Layer 6 of a small transformer language model trained on English Wikipedia (19 layers, counted from 0, width 96).
A neuron's activation on a vector x is ReLU(weights . x + bias), where the dot is the dot product.
The model reads these tokens: "ch" "on" "c" "ar" " For" "b" "es" " (" "1" "94" "5" ")," " the" " only" " s" "on" " of" " L" "ie" "ut" "en" "ant" " Col" "on" "el" " P" "at" "ric"

The vector x that enters this layer's MLP at each token. A number n stands for (n - 500) times 0.01.
0 "ch": 469,532,560,521,457,484,354,486,480,492,251,492,462,552,510,488,521,437,513,460,499,464,692,522,555,514,458,569,472,636,499,199,477,541,483,468,458,445,497,481,439,554,217,510,483,523,469,649,74,517,519,467,522,503,498,511,490,622,525,471,135,615,519,508,451,434,520,473,539,827,493,515,456,416,469,484,523,486,535,536,521,551,535,488,494,513,542,612,504,551,662,272,554,502,478,493
1 "on": 343,550,557,514,430,489,285,504,497,467,213,468,483,502,468,367,542,464,533,516,527,528,726,506,594,547,388,509,559,550,534,226,504,627,478,475,423,469,575,462,402,527,205,549,565,498,502,616,40,549,482,496,507,496,460,504,522,461,436,493,310,599,620,454,488,511,525,493,493,678,436,493,467,393,474,468,482,443,477,503,583,572,522,510,530,470,482,585,517,497,730,310,509,408,438,510
2 "c": 342,569,552,545,513,493,341,489,525,459,235,429,433,518,564,438,533,460,469,519,497,482,713,499,647,528,440,518,529,502,519,204,472,650,464,473,570,528,619,471,438,584,245,509,504,439,491,585,114,555,481,509,523,524,518,472,438,440,459,497,258,619,630,456,386,535,502,587,494,652,451,475,452,409,557,492,568,437,522,522,476,555,541,509,514,509,550,588,619,547,660,199,619,479,350,498
3 "ar": 365,522,504,466,430,509,228,447,449,506,169,430,441,512,461,364,534,493,515,557,530,525,677,446,608,475,475,524,482,532,532,258,544,642,544,548,505,485,588,530,426,540,271,544,467,445,492,615,55,555,510,542,545,485,486,512,477,501,530,492,300,604,574,467,432,533,536,547,454,657,491,523,448,494,551,443,498,457,527,469,541,602,437,553,513,568,555,617,557,523,670,265,635,522,332,539
4 " For": 347,528,581,544,458,502,462,529,505,438,202,377,446,514,511,480,586,486,553,550,469,524,736,526,633,516,442,572,536,565,565,261,572,490,401,426,576,465,544,452,450,514,185,536,512,460,478,612,26,597,430,486,483,413,529,481,466,449,480,493,249,526,583,507,476,586,523,568,513,743,400,477,478,425,467,501,426,424,480,513,587,563,484,587,541,504,533,597,534,536,576,333,510,452,454,505
5 "b": 397,473,535,479,491,457,284,512,502,472,260,468,428,555,501,442,579,521,549,498,465,485,699,508,656,528,472,460,481,510,527,277,462,539,448,481,493,574,549,503,347,606,178,508,548,475,421,635,76,560,476,521,511,465,581,473,460,549,490,498,256,588,581,447,471,583,539,581,460,640,469,515,432,413,546,473,504,475,529,508,555,584,537,472,448,545,499,555,597,595,659,178,561,486,365,464
6 "es": 388,488,525,471,533,494,250,494,459,485,228,442,464,532,476,451,521,468,496,527,497,520,729,517,631,480,389,544,540,536,540,237,528,559,516,436,480,473,643,469,395,536,224,539,491,414,495,610,64,587,451,487,502,462,445,482,405,428,460,442,310,596,591,491,497,597,561,540,500,755,530,500,499,435,540,496,499,492,501,473,535,574,560,481,561,518,463,566,535,572,711,278,516,439,422,495
7 " (": 372,527,566,470,530,454,550,517,514,443,200,404,508,538,524,483,482,531,557,523,445,539,720,499,635,436,513,510,532,566,494,302,485,572,472,498,498,462,559,512,387,594,164,485,466,549,476,550,143,551,455,516,562,438,507,509,419,466,465,554,137,624,603,511,499,570,561,511,547,817,440,482,474,458,512,500,488,491,539,459,562,498,524,541,505,516,413,570,507,524,677,271,589,491,420,530
8 "1": 339,538,505,508,508,469,496,494,589,439,223,401,464,568,522,404,382,463,551,493,495,463,706,454,700,482,474,489,517,479,512,298,526,561,515,440,507,498,481,466,462,486,168,650,525,477,530,613,136,565,459,504,595,478,544,476,427,465,527,514,171,605,614,507,483,532,485,465,501,773,468,460,494,456,478,512,550,475,506,519,545,589,497,549,497,548,441,583,548,484,697,277,503,491,363,487
9 "94": 337,527,499,561,470,493,473,551,586,476,268,395,391,489,533,481,438,452,520,466,474,525,692,399,641,471,600,467,455,543,496,247,578,556,449,528,432,462,510,476,493,509,155,593,529,517,531,645,73,564,454,493,574,472,515,468,516,472,522,481,230,551,548,476,463,519,563,468,497,724,459,500,437,359,510,468,582,475,512,522,479,638,431,531,460,562,462,518,561,446,664,292,552,477,321,530
10 "5": 392,496,493,460,521,486,442,506,524,489,201,452,444,497,492,408,376,502,514,484,469,548,716,458,651,522,500,480,517,512,571,255,610,551,506,472,425,423,520,523,436,525,209,598,540,489,478,625,65,613,453,490,574,453,559,493,443,484,520,495,171,558,565,485,512,531,569,484,468,758,529,493,458,399,542,445,462,482,487,534,499,593,471,540,482,580,486,573,546,504,654,308,570,505,372,494
11 "),": 321,492,549,535,488,480,471,475,530,509,225,467,465,541,508,474,486,526,480,596,489,461,673,478,594,429,498,538,521,568,467,252,507,546,446,519,394,429,559,502,454,566,192,475,543,467,454,589,162,582,431,557,507,500,491,497,363,466,478,508,258,609,577,529,497,532,528,549,466,934,570,527,417,435,513,445,491,448,467,475,559,459,496,513,607,528,476,576,526,501,745,333,577,530,408,548
12 " the": 343,511,545,555,458,504,540,583,455,451,256,482,454,488,503,495,552,509,515,535,502,477,693,500,592,516,506,500,489,510,499,251,481,584,525,475,459,427,502,430,468,517,140,489,530,480,514,575,84,538,518,516,528,417,523,498,443,507,498,471,251,591,563,486,462,560,564,532,472,947,474,502,520,435,550,493,488,478,534,498,421,579,489,513,541,566,489,568,511,504,695,331,506,517,406,512
13 " only": 385,462,484,475,546,490,424,526,497,400,262,480,456,516,558,455,507,480,466,583,456,511,671,427,584,448,487,512,416,538,505,251,519,546,493,447,451,501,534,479,404,553,118,543,455,442,434,578,45,583,517,511,503,422,596,476,443,463,483,550,332,632,577,489,479,583,564,482,497,898,433,519,396,434,495,511,461,463,507,462,446,502,453,510,555,550,529,584,519,531,650,385,441,467,474,426
14 " s": 342,501,540,484,511,487,475,573,518,472,198,430,472,504,554,414,512,442,518,545,449,463,700,478,580,460,502,521,513,551,533,275,514,599,523,509,524,522,573,441,479,582,124,496,491,407,483,474,106,507,540,535,423,466,583,501,406,497,485,449,139,603,502,538,459,532,535,530,464,743,515,456,467,405,509,469,494,482,488,475,493,532,477,497,490,572,407,506,528,571,752,324,527,555,485,473
15 "on": 339,568,506,516,435,476,302,508,540,472,222,472,502,477,508,393,513,467,543,527,528,503,699,520,587,542,419,499,526,447,508,249,511,631,485,514,435,485,527,470,389,560,92,517,560,475,507,567,84,546,502,492,478,524,489,524,502,448,379,474,275,583,585,465,520,514,513,442,476,708,424,510,458,424,470,484,477,458,496,505,560,573,487,515,515,506,438,552,528,479,752,344,464,372,454,518
16 " of": 310,515,540,536,515,461,516,526,508,443,231,480,478,461,515,425,525,511,563,511,480,516,698,504,606,498,461,465,469,492,518,293,520,528,470,500,438,527,445,479,426,535,60,499,485,489,494,566,135,546,559,518,529,456,546,507,397,466,501,452,309,587,564,492,454,557,515,531,458,916,442,530,405,458,458,508,464,462,509,478,574,523,490,565,517,487,454,577,540,554,685,302,486,437,424,544
17 " L": 343,545,535,525,509,486,436,530,493,472,230,498,499,483,521,506,544,537,584,461,425,488,666,459,694,446,517,458,482,437,502,288,509,583,435,474,518,449,509,466,455,578,85,469,492,487,508,545,98,523,450,515,512,475,557,506,447,460,500,512,95,578,492,486,506,545,559,463,504,709,475,480,502,404,501,482,490,408,495,539,523,545,481,517,466,582,434,536,538,518,703,323,542,477,436,481
18 "ie": 357,548,487,546,428,507,303,562,563,505,196,445,524,447,528,450,492,466,569,468,519,493,734,381,543,438,465,462,451,419,442,257,466,513,464,544,420,518,479,503,479,592,72,499,449,493,534,710,119,561,498,469,520,519,504,548,476,398,462,542,280,537,541,476,524,588,531,468,510,692,480,509,495,447,525,483,532,530,496,523,514,549,446,456,488,499,512,596,548,499,683,344,545,428,372,486
19 "ut": 376,487,466,445,512,551,294,520,487,433,252,455,504,562,567,444,571,395,542,504,552,473,666,394,640,520,477,544,608,502,453,217,496,588,513,495,486,527,483,427,373,492,97,520,507,425,476,538,108,602,442,493,522,456,549,485,488,429,443,449,238,564,575,526,457,563,517,521,440,655,399,476,404,437,503,519,494,467,563,525,518,513,444,559,525,519,481,598,558,459,697,329,558,391,444,517
20 "en": 331,509,537,453,445,541,259,523,493,478,278,491,488,460,509,474,522,458,509,477,531,535,704,460,633,494,551,536,486,520,392,209,568,592,480,465,500,422,564,520,427,535,126,492,533,476,528,626,83,551,478,545,527,497,510,469,429,391,478,469,270,542,603,519,463,497,542,478,532,693,469,511,454,448,543,498,457,440,544,518,471,668,441,594,549,531,523,508,508,501,700,345,542,427,381,549
21 "ant": 301,501,536,497,467,528,223,498,516,466,321,451,491,527,482,447,558,527,557,507,447,514,764,427,609,449,490,501,519,506,533,302,599,610,462,453,500,466,546,503,315,581,102,569,513,493,464,491,180,595,458,526,544,455,520,464,455,421,458,498,310,584,610,472,538,554,546,493,518,738,462,517,430,422,557,406,503,522,532,534,482,559,542,518,627,482,427,534,530,450,666,256,610,477,369,514
22 " Col": 339,578,547,573,442,512,425,459,514,485,305,461,455,512,521,423,556,562,559,528,407,449,711,484,603,462,549,492,550,492,513,248,511,564,405,456,643,459,552,396,466,608,92,571,575,461,494,563,163,613,412,541,472,500,515,402,482,468,507,506,151,547,602,391,495,585,506,540,537,698,503,512,486,414,498,456,564,459,480,578,593,590,475,484,524,471,489,562,552,485,611,275,545,483,403,511
23 "on": 368,561,518,470,451,493,277,501,528,494,267,496,493,518,493,354,567,481,556,510,515,553,735,490,592,556,434,491,562,519,505,243,548,609,492,483,448,483,619,473,399,552,85,542,567,502,501,565,94,605,492,506,502,512,435,488,517,409,445,445,277,537,613,431,540,532,514,508,484,701,404,520,477,410,501,503,471,468,482,528,578,578,478,491,521,471,493,548,518,494,708,332,483,423,434,530
24 "el": 340,477,502,427,494,545,230,507,486,500,294,469,490,521,404,388,576,500,577,460,445,513,671,433,672,495,440,461,509,456,444,291,526,526,441,509,479,483,567,469,484,619,127,530,435,551,496,584,136,591,458,534,557,488,453,446,461,425,594,457,255,585,571,453,520,587,541,514,506,724,434,507,467,438,574,412,473,484,500,576,531,601,503,418,497,526,496,577,567,469,687,243,499,524,410,524
25 " P": 347,547,526,484,504,534,453,484,521,511,265,549,500,517,459,454,564,562,548,491,450,505,731,442,618,529,545,501,509,573,462,302,560,632,532,420,521,445,561,472,410,553,71,496,534,479,511,592,139,550,467,547,501,485,525,468,442,430,545,474,96,524,574,445,500,549,523,524,475,745,525,545,501,417,502,482,528,430,465,510,521,521,409,501,519,518,472,521,555,535,607,291,618,517,439,444
26 "at": 357,516,487,519,428,547,266,497,515,452,272,482,470,589,576,441,523,440,555,481,504,509,754,483,609,487,549,490,586,511,482,241,543,544,537,516,419,491,577,445,402,576,62,464,488,449,492,499,173,630,495,502,565,458,494,463,454,501,466,429,229,544,579,573,461,551,511,544,514,680,483,531,503,446,562,538,452,479,568,466,501,560,440,526,538,555,526,529,576,433,637,269,613,473,375,525
27 "ric": 334,525,452,440,464,480,286,569,589,525,304,473,389,532,514,465,588,425,513,581,494,472,747,449,536,451,534,532,457,589,453,251,649,576,516,449,552,540,626,475,403,607,167,506,532,467,518,527,170,590,479,469,542,504,543,462,479,442,530,448,273,523,551,394,491,519,484,524,492,744,514,578,475,384,545,494,579,476,516,531,460,511,489,446,568,459,471,556,628,437,587,237,673,476,332,518

Each question shows the input weights of one neuron of the MLP. A number n stands for (n - 500) times 0.0011.

n285 (bias -0.059): 460,623,592,594,463,465,511,379,595,581,529,723,544,544,550,449,547,511,616,424,476,512,512,678,545,603,355,413,590,406,458,529,423,484,680,568,529,599,437,425,393,542,506,536,632,628,488,473,499,647,589,347,487,513,352,568,581,637,352,435,549,526,545,313,533,577,478,468,404,394,514,559,500,313,453,485,384,498,692,385,589,424,439,452,281,223,503,536,514,441,427,564,359,542,519,642
On which three tokens does it fire most, strongest first? 23 "on", 15 "on", 1 "on"

n222 (bias -0.067): 506,522,599,504,480,391,512,624,494,413,448,462,442,608,601,498,643,481,493,631,564,639,578,557,553,368,346,389,433,600,480,656,406,538,426,413,385,529,484,374,446,464,547,344,527,518,586,576,555,523,572,514,574,406,400,450,370,639,397,483,567,517,437,557,541,402,346,383,370,392,437,515,572,460,308,458,515,525,344,437,527,506,579,521,570,464,608,538,389,355,560,482,604,465,552,477
Which token does this neuron like most? 1 "on"

n330 (bias -0.054): 388,422,702,464,540,693,518,487,455,412,384,626,645,608,591,404,662,639,377,606,439,468,449,610,496,509,496,353,548,651,513,539,373,632,537,372,491,266,410,435,510,474,520,243,486,500,683,462,587,398,705,478,417,513,337,579,560,542,416,465,531,526,549,621,626,474,432,352,451,471,533,729,654,495,513,544,496,660,692,524,430,524,575,747,741,423,508,485,518,445,485,426,527,448,464,452
Its two highest activations, in order, are on tokens 12 " the", 26 "at"

n54 (bias -0.051): 592,348,561,445,333,621,607,429,312,413,479,424,734,602,502,623,535,492,529,628,512,333,587,586,532,586,542,646,570,535,631,521,488,670,650,304,539,484,414,225,553,493,528,690,516,326,437,385,570,431,640,482,271,511,565,470,522,604,428,434,549,640,232,502,515,541,367,416,481,444,304,441,454,623,362,599,446,707,472,507,455,422,718,485,662,468,543,571,257,601,561,450,344,618,715,401
Which token does this neuron like most? 14 " s"

n195 (bias -0.056): 396,573,481,698,525,541,513,626,505,650,483,455,588,298,554,615,576,426,678,430,466,577,511,574,455,512,505,426,283,334,349,562,505,520,501,621,632,371,433,501,587,453,549,321,537,354,438,500,460,536,513,344,503,724,533,597,486,490,587,390,469,495,346,451,569,380,535,499,510,294,563,495,659,362,377,549,528,503,637,494,555,494,497,501,426,396,559,462,432,645,583,631,448,443,447,529
On which token does it fire most, and how strongly? 18 "ie", at about 0.14

n229 (bias -0.045): 563,376,427,419,437,541,479,665,525,567,387,407,531,529,362,600,470,377,581,476,480,655,352,440,505,470,408,624,376,473,420,531,451,568,369,454,529,525,381,545,499,418,522,459,472,471,598,643,423,488,619,548,488,539,395,625,519,504,499,352,567,435,563,653,615,542,352,486,584,465,419,567,464,524,496,583,443,615,653,624,542,524,469,697,521,593,567,500,377,470,494,608,449,809,468,609
Which token does this neuron like most? 20 "en"

n77 (bias -0.073): 450,554,603,725,334,593,646,489,825,460,508,704,687,603,549,460,576,710,498,475,212,458,374,548,542,322,337,441,450,723,752,537,571,403,450,634,407,486,458,320,320,481,489,631,584,574,465,510,584,474,489,624,571,322,303,457,421,585,570,433,591,678,396,491,615,434,522,520,398,523,772,637,529,501,641,516,501,575,508,553,607,408,493,373,469,376,489,529,380,378,415,464,423,611,518,638
On which token does it fire most, and how strongly? 11 "),", at about 0.19

n313 (bias -0.056): 610,529,654,581,495,602,645,397,519,449,377,468,633,702,678,372,534,533,420,538,281,395,451,650,485,285,404,543,458,497,448,539,476,403,654,516,585,405,514,401,521,362,473,514,484,448,504,582,546,500,409,529,395,529,450,428,396,461,431,553,486,574,417,526,475,533,568,410,484,471,712,414,625,391,427,449,509,518,529,607,401,312,662,654,547,376,457,566,512,599,460,588,345,495,570,505
Which token does this neuron like most? 11 "),"

n28 (bias -0.061): 353,592,267,534,654,419,608,668,682,411,451,415,607,369,481,779,538,522,440,552,542,551,434,551,450,616,552,446,491,563,561,509,605,449,585,511,454,568,432,534,314,642,601,338,538,556,544,583,514,433,520,292,610,695,525,466,511,588,468,492,547,462,483,546,517,491,485,435,480,460,685,524,456,269,492,547,485,483,747,441,544,529,442,348,621,433,459,462,611,393,342,465,471,452,569,537
Which token does this neuron like most? 27 "ric"

n106 (bias -0.025): 534,462,452,515,384,591,449,606,501,491,515,436,651,645,431,483,511,299,527,387,483,539,592,505,632,385,429,522,438,485,489,514,539,466,598,494,408,591,472,450,615,387,501,539,496,575,474,460,570,598,647,568,558,157,523,686,499,486,576,379,576,531,507,534,451,642,493,524,538,494,417,507,558,545,484,455,514,733,379,585,489,368,673,413,436,494,576,543,419,493,457,512,414,647,467,544
On which token does it fire most, and how strongly? 24 "el", at about 0.29

n291 (bias -0.038): 361,532,552,514,458,514,625,330,567,439,426,603,519,490,559,533,504,519,683,557,563,501,425,560,521,594,535,611,531,530,492,524,377,535,539,511,382,365,352,442,457,479,470,423,566,683,535,529,565,529,634,350,650,455,369,376,495,557,528,505,584,542,483,458,431,460,524,342,410,563,442,533,368,568,437,481,473,534,473,379,611,341,501,513,520,362,408,581,495,500,452,575,334,622,663,623
Which token does this neuron like most? 16 " of"

n231 (bias -0.056): 470,686,626,609,396,404,496,445,510,663,538,386,425,594,478,483,646,635,674,383,505,697,540,526,539,388,438,469,470,544,500,597,599,475,679,557,501,298,584,502,601,618,517,511,605,534,499,502,519,607,520,423,561,535,366,457,476,520,594,530,552,516,363,267,668,530,555,423,440,530,564,532,733,473,430,556,543,670,402,352,694,502,455,413,563,298,502,691,409,613,401,478,493,487,572,562
Its two highest activations, in order, are on tokens 22 " Col", 23 "on"

n179 (bias -0.082): 670,431,439,573,731,553,557,662,590,401,295,559,669,274,458,511,418,407,567,435,355,678,347,566,747,478,500,522,475,522,562,578,330,568,407,501,404,371,490,595,566,532,560,503,435,684,424,504,510,477,457,605,630,738,487,701,507,517,588,516,509,588,333,563,609,152,546,526,681,377,389,351,427,205,476,306,383,423,745,561,365,526,694,522,382,651,435,465,521,682,682,721,207,795,576,453
On which token does it fire most, and how strongly? 17 " L", at about 0.23

n34 (bias -0.061): 521,437,510,414,367,405,555,623,532,590,368,511,555,479,519,454,634,662,702,278,454,688,529,489,635,563,502,357,552,610,406,534,563,397,565,559,562,393,686,503,511,358,543,488,682,733,522,428,537,772,567,379,523,375,367,545,626,502,651,386,569,637,447,357,446,438,499,606,642,480,512,444,565,462,565,512,661,489,601,491,575,420,567,530,354,322,567,440,451,654,388,638,404,441,549,508
Which token does this neuron like most? 23 "on"

n331 (bias -0.051): 382,559,622,740,479,557,533,579,514,354,499,462,488,549,592,468,454,417,525,517,560,453,461,593,500,575,337,681,412,414,567,488,567,510,646,375,563,232,295,467,517,386,533,377,560,523,646,399,459,573,499,411,429,401,542,524,448,554,514,560,639,464,484,656,476,352,436,473,334,559,557,496,654,441,439,564,275,579,554,545,514,451,330,430,435,314,606,541,481,448,435,567,332,525,670,514
Its two highest activations, in order, are on tokens 4 " For", 12 " the"

n375 (bias -0.059): 521,572,564,473,546,583,551,512,646,493,551,583,466,566,474,662,417,556,678,369,420,509,390,434,608,408,484,447,454,383,528,517,446,585,412,463,652,374,326,462,493,416,559,339,537,563,461,510,505,383,555,314,480,453,474,595,429,524,532,442,516,662,404,533,691,482,526,109,571,458,567,447,595,426,520,487,528,480,442,604,587,404,417,609,451,559,480,502,527,680,524,512,351,590,576,475
Which token does this neuron like most? 17 " L"

n58 (bias -0.044): 594,513,557,520,541,510,702,405,598,483,402,436,578,434,655,570,436,594,350,604,307,475,428,537,466,396,474,539,244,452,491,473,555,367,558,377,383,291,344,517,564,457,560,513,405,549,355,571,472,447,403,495,422,542,435,490,456,463,478,546,532,521,430,576,564,418,596,250,538,508,477,566,529,511,575,426,403,488,364,598,471,359,557,509,659,471,398,532,420,694,524,553,334,465,571,569
Its two highest activations, in order, are on tokens 13 " only", 11 "),"

n26 (bias -0.088): 455,536,383,626,584,611,577,567,616,529,382,485,475,619,493,495,741,602,561,610,482,539,511,553,534,370,346,326,362,391,480,554,477,537,370,525,508,567,393,423,572,393,569,515,389,525,519,627,487,573,555,440,492,420,498,522,440,443,538,557,554,559,362,498,622,496,429,184,607,412,508,438,540,556,422,547,600,492,521,661,492,508,475,492,614,459,628,455,447,425,502,532,472,573,576,633
Which token does this neuron like most? 18 "ie"

n157 (bias -0.068): 462,433,509,685,563,578,487,579,540,540,421,468,507,545,604,548,564,420,321,358,401,661,542,425,434,553,221,507,330,549,337,463,581,455,470,638,427,460,567,646,469,522,555,504,463,562,495,610,505,670,484,478,675,599,382,603,503,442,521,522,534,400,513,333,603,446,518,599,474,413,557,485,678,477,553,497,447,678,478,677,511,318,420,520,535,411,779,743,341,566,246,587,449,465,443,506
On which token does it fire most, and how strongly? 18 "ie", at about 0.53

n193 (bias -0.047): 466,590,380,470,466,314,496,727,587,396,517,487,654,452,409,594,576,461,632,411,624,501,530,494,533,662,284,356,574,427,570,508,574,688,521,498,407,558,471,455,353,435,545,489,595,462,502,504,553,508,482,466,407,413,420,476,648,544,354,429,576,672,444,540,703,428,377,315,480,421,465,432,526,559,498,546,471,579,702,592,452,462,432,633,599,420,421,461,457,480,540,490,353,484,570,531
Which token does this neuron like most? 15 "on"

n138 (bias -0.046): 388,419,504,431,446,651,576,558,455,602,449,471,658,560,560,515,723,367,673,535,605,417,583,364,490,490,473,564,638,522,550,496,512,575,646,487,397,513,221,295,462,352,474,573,514,478,504,393,525,498,656,497,403,292,441,604,611,505,499,406,574,672,580,608,521,519,485,609,532,413,466,469,569,581,425,424,436,458,654,548,308,362,362,398,527,329,465,523,278,533,515,708,428,572,609,576
Which token does this neuron like most? 19 "ut"

n277 (bias -0.059): 635,373,575,594,682,402,451,457,385,439,486,485,543,581,530,504,619,656,504,550,466,640,488,646,586,638,464,366,489,514,569,562,219,549,531,430,646,516,523,544,382,565,539,338,470,552,563,522,505,579,677,363,544,597,543,508,472,564,341,529,511,446,440,406,621,489,398,512,414,437,365,530,424,459,570,599,322,629,571,693,553,475,686,711,507,456,508,465,543,601,401,428,522,592,421,451
Which token does this neuron like most? 5 "b"

n232 (bias -0.019): 630,500,397,514,431,451,566,544,573,567,520,505,429,481,508,397,430,547,562,498,507,480,469,449,500,675,534,488,401,488,534,520,557,473,534,397,406,377,542,526,611,472,590,579,658,639,433,603,495,553,535,397,583,456,553,490,508,640,434,554,519,531,405,433,492,415,432,450,439,495,648,512,481,429,507,488,646,699,462,535,402,501,547,577,458,543,576,467,433,452,464,535,541,597,421,503
Its two highest activations, in order, are on tokens 10 "5", 9 "94"

n115 (bias -0.054): 619,439,387,554,565,714,515,725,449,520,495,470,510,403,545,551,519,414,480,588,546,436,479,559,497,360,359,538,266,599,352,477,465,508,679,489,346,569,507,445,562,372,622,541,448,493,354,531,460,619,620,503,487,530,448,411,413,469,458,493,545,652,472,542,605,502,448,306,574,535,585,599,563,515,381,657,557,572,399,436,409,219,575,458,693,558,558,562,435,436,516,517,353,650,550,463
Which token does this neuron like most? 13 " only"

n71 (bias -0.064): 517,554,444,681,576,546,475,745,555,507,497,378,506,572,717,474,438,451,481,490,487,680,502,555,631,510,461,646,473,465,607,523,550,404,681,438,495,557,593,479,373,317,559,439,389,513,409,461,532,605,524,434,456,396,318,667,461,477,396,530,544,627,419,600,567,421,504,333,456,437,596,472,708,483,554,476,409,723,558,456,382,521,469,551,659,603,464,425,433,575,518,569,583,465,537,683
Which token does this neuron like most? 6 "es"

n143 (bias -0.068): 696,466,563,493,454,474,421,281,302,454,421,501,638,555,495,668,773,432,530,572,448,404,515,600,516,745,375,579,512,699,644,506,386,403,443,311,538,505,379,513,377,570,579,515,412,710,273,629,533,540,572,547,347,427,568,598,452,621,545,425,611,515,551,422,418,372,461,640,485,417,441,566,491,464,431,444,605,579,713,773,562,488,700,503,614,327,563,526,482,631,361,475,371,646,559,629
Its two highest activations, in order, are on tokens 0 "ch", 5 "b"

n149 (bias -0.048): 455,489,452,766,366,475,445,763,558,662,525,448,556,442,428,507,446,588,577,499,554,447,480,609,586,547,512,431,362,393,610,416,520,485,583,571,484,285,671,573,580,647,607,515,607,387,545,423,491,615,516,447,346,613,524,599,597,498,499,489,521,501,264,527,542,446,496,376,386,410,712,331,556,453,749,365,407,705,519,409,437,549,445,611,564,475,517,536,510,575,551,471,481,661,781,560
Which token does this neuron like most? 14 " s"

n325 (bias -0.048): 618,722,599,511,452,508,556,549,385,557,501,616,556,603,518,686,821,580,606,403,499,547,631,630,552,431,586,372,493,594,450,558,492,535,457,389,607,328,406,406,569,443,512,396,639,478,495,557,487,535,430,547,588,588,449,454,487,506,572,534,477,471,296,363,416,550,508,478,514,425,546,465,717,507,439,586,522,471,423,441,490,432,422,519,441,452,610,473,438,389,531,523,613,696,593,599
Which token does this neuron like most? 25 " P"

n27 (bias -0.049): 472,532,449,396,385,477,527,472,451,487,560,426,590,566,488,567,354,496,586,544,398,466,508,387,452,432,504,604,565,515,526,435,604,422,441,211,539,366,386,399,464,597,526,678,476,734,528,483,596,579,429,497,573,314,554,543,555,536,550,505,547,575,623,519,523,490,551,454,474,425,592,453,510,525,605,490,577,666,512,634,603,527,499,474,731,379,631,809,411,435,276,460,403,498,479,425
Its two highest activations, in order, are on tokens 21 "ant", 22 " Col"

n163 (bias -0.063): 499,747,677,486,407,361,603,590,373,519,286,450,828,603,456,434,579,227,373,524,424,573,420,570,584,637,560,619,519,600,680,552,522,398,695,413,485,460,302,404,550,471,549,525,338,390,409,502,553,499,481,517,431,398,301,434,502,638,578,445,581,380,585,488,468,466,389,663,575,522,472,563,731,545,541,598,278,477,444,517,396,335,549,531,528,344,498,660,534,537,370,500,366,733,419,567
Which token does this neuron like most? 4 " For"

n16 (bias -0.047): 496,596,505,552,389,603,752,502,447,678,514,668,640,567,601,385,573,572,749,294,244,545,541,704,537,471,373,280,593,509,496,578,419,453,508,528,630,535,549,211,309,425,511,515,487,456,707,485,525,541,474,504,397,554,297,484,574,571,377,458,487,604,452,338,609,484,369,560,509,413,675,522,664,472,535,625,372,602,512,512,598,456,624,553,478,542,727,469,370,581,528,427,494,601,583,414
On which token does it fire most, and how strongly? 22 " Col", at about 0.4

n113 (bias -0.063): 445,384,274,669,387,636,560,257,578,425,515,648,645,700,474,634,583,545,533,659,237,294,430,578,476,414,509,557,627,571,478,513,306,566,396,363,635,626,536,375,445,513,565,508,423,448,393,364,551,612,505,482,468,447,568,545,509,457,636,428,567,734,555,518,403,560,411,477,463,437,350,648,246,445,510,413,615,551,498,628,518,437,539,283,678,628,570,556,436,473,374,558,566,741,568,602
Which token does this neuron like most? 22 " Col"

n382 (bias -0.034): 525,692,638,525,553,560,701,394,467,438,377,575,479,472,561,512,534,740,499,573,387,472,449,651,520,355,589,450,570,523,583,466,377,635,497,417,523,346,444,455,540,467,505,389,569,611,487,492,554,425,531,426,473,483,419,366,491,499,516,468,532,449,283,472,453,588,526,437,427,537,549,547,464,568,458,421,569,483,472,580,458,413,684,749,702,559,554,585,643,567,474,531,473,548,632,584
Its two highest activations, in order, are on tokens 11 "),", 12 " the"

n279 (bias -0.073): 539,545,620,517,456,528,616,400,288,554,481,622,513,397,527,651,519,690,506,369,391,385,459,455,545,447,494,424,440,529,282,532,312,584,426,439,582,517,326,533,494,515,508,515,314,611,697,620,526,482,437,434,519,423,485,686,646,537,486,523,497,572,401,369,497,543,451,425,612,386,584,622,478,381,430,524,573,466,359,610,408,344,465,686,560,613,446,552,503,633,545,495,455,447,415,586
Which token does this neuron like most? 17 " L"

n321 (bias -0.067): 528,437,545,598,583,524,579,559,275,594,493,709,453,588,601,473,588,689,447,463,377,501,447,650,541,408,527,410,577,811,537,460,478,510,615,372,615,441,458,499,599,387,545,492,413,622,646,415,520,516,650,583,498,483,601,602,325,599,633,429,558,469,601,599,281,482,375,571,447,522,438,654,575,456,492,493,463,435,520,527,462,548,642,698,591,453,610,410,576,449,465,457,298,645,447,434
Which token does this neuron like most? 12 " the"

n51 (bias -0.037): 409,351,465,373,631,581,498,497,535,572,384,454,596,513,390,634,566,470,597,503,613,546,457,435,544,627,619,397,595,527,420,627,324,432,423,503,379,449,414,408,504,567,485,389,402,680,517,593,563,470,537,517,567,382,443,549,545,520,614,492,517,547,514,550,543,459,480,436,539,368,544,432,413,443,566,350,626,531,707,629,379,552,508,505,642,304,431,379,522,447,583,562,551,525,451,652
Which token does this neuron like most? 24 "el"

n197 (bias -0.056): 475,338,469,453,708,471,462,449,555,620,583,484,521,578,585,715,674,385,555,571,620,482,555,378,493,615,549,504,395,709,519,486,518,489,446,439,558,603,621,482,429,596,598,338,489,519,481,523,547,534,489,374,508,306,416,563,489,417,665,415,583,668,550,506,570,365,533,567,579,488,667,563,498,465,638,532,582,588,443,470,575,506,337,328,504,359,768,533,544,598,354,514,503,497,385,567
Which token does this neuron like most? 27 "ric"

n99 (bias -0.056): 413,560,477,553,512,466,571,493,507,470,275,422,531,536,559,515,585,510,536,437,413,508,612,453,659,460,497,538,402,560,451,453,476,582,515,424,509,451,453,426,402,587,619,478,503,507,450,642,459,640,519,457,519,432,495,455,385,521,457,417,607,605,472,436,456,484,465,441,412,412,480,506,555,378,470,423,501,527,523,505,520,533,491,525,528,495,537,595,423,526,581,425,463,544,469,510
On which token does it fire most, and how strongly? 2 "c", at about 2

n161 (bias -0.081): 506,372,495,530,494,433,586,525,601,559,355,514,430,413,482,634,471,729,444,588,446,507,464,434,590,404,468,483,418,623,477,539,488,609,441,743,383,476,425,563,387,489,614,462,694,586,523,647,552,553,594,654,354,427,380,664,379,603,354,631,562,611,476,491,555,417,414,380,704,485,597,448,454,369,488,313,332,472,668,573,466,147,425,517,557,729,558,448,381,578,543,567,502,750,463,580
Which token does this neuron like most? 11 "),"

n253 (bias -0.055): 425,437,424,550,430,617,483,596,552,619,375,489,782,369,472,518,624,553,601,619,555,623,552,709,512,531,435,273,264,560,433,609,484,475,530,590,310,383,509,521,408,444,535,451,597,369,535,476,524,654,663,566,522,617,565,590,501,529,459,556,575,462,453,385,596,449,401,324,362,391,651,551,567,431,416,296,401,548,521,425,533,490,533,481,567,478,515,536,221,493,464,514,533,469,530,484
Which token does this neuron like most? 15 "on"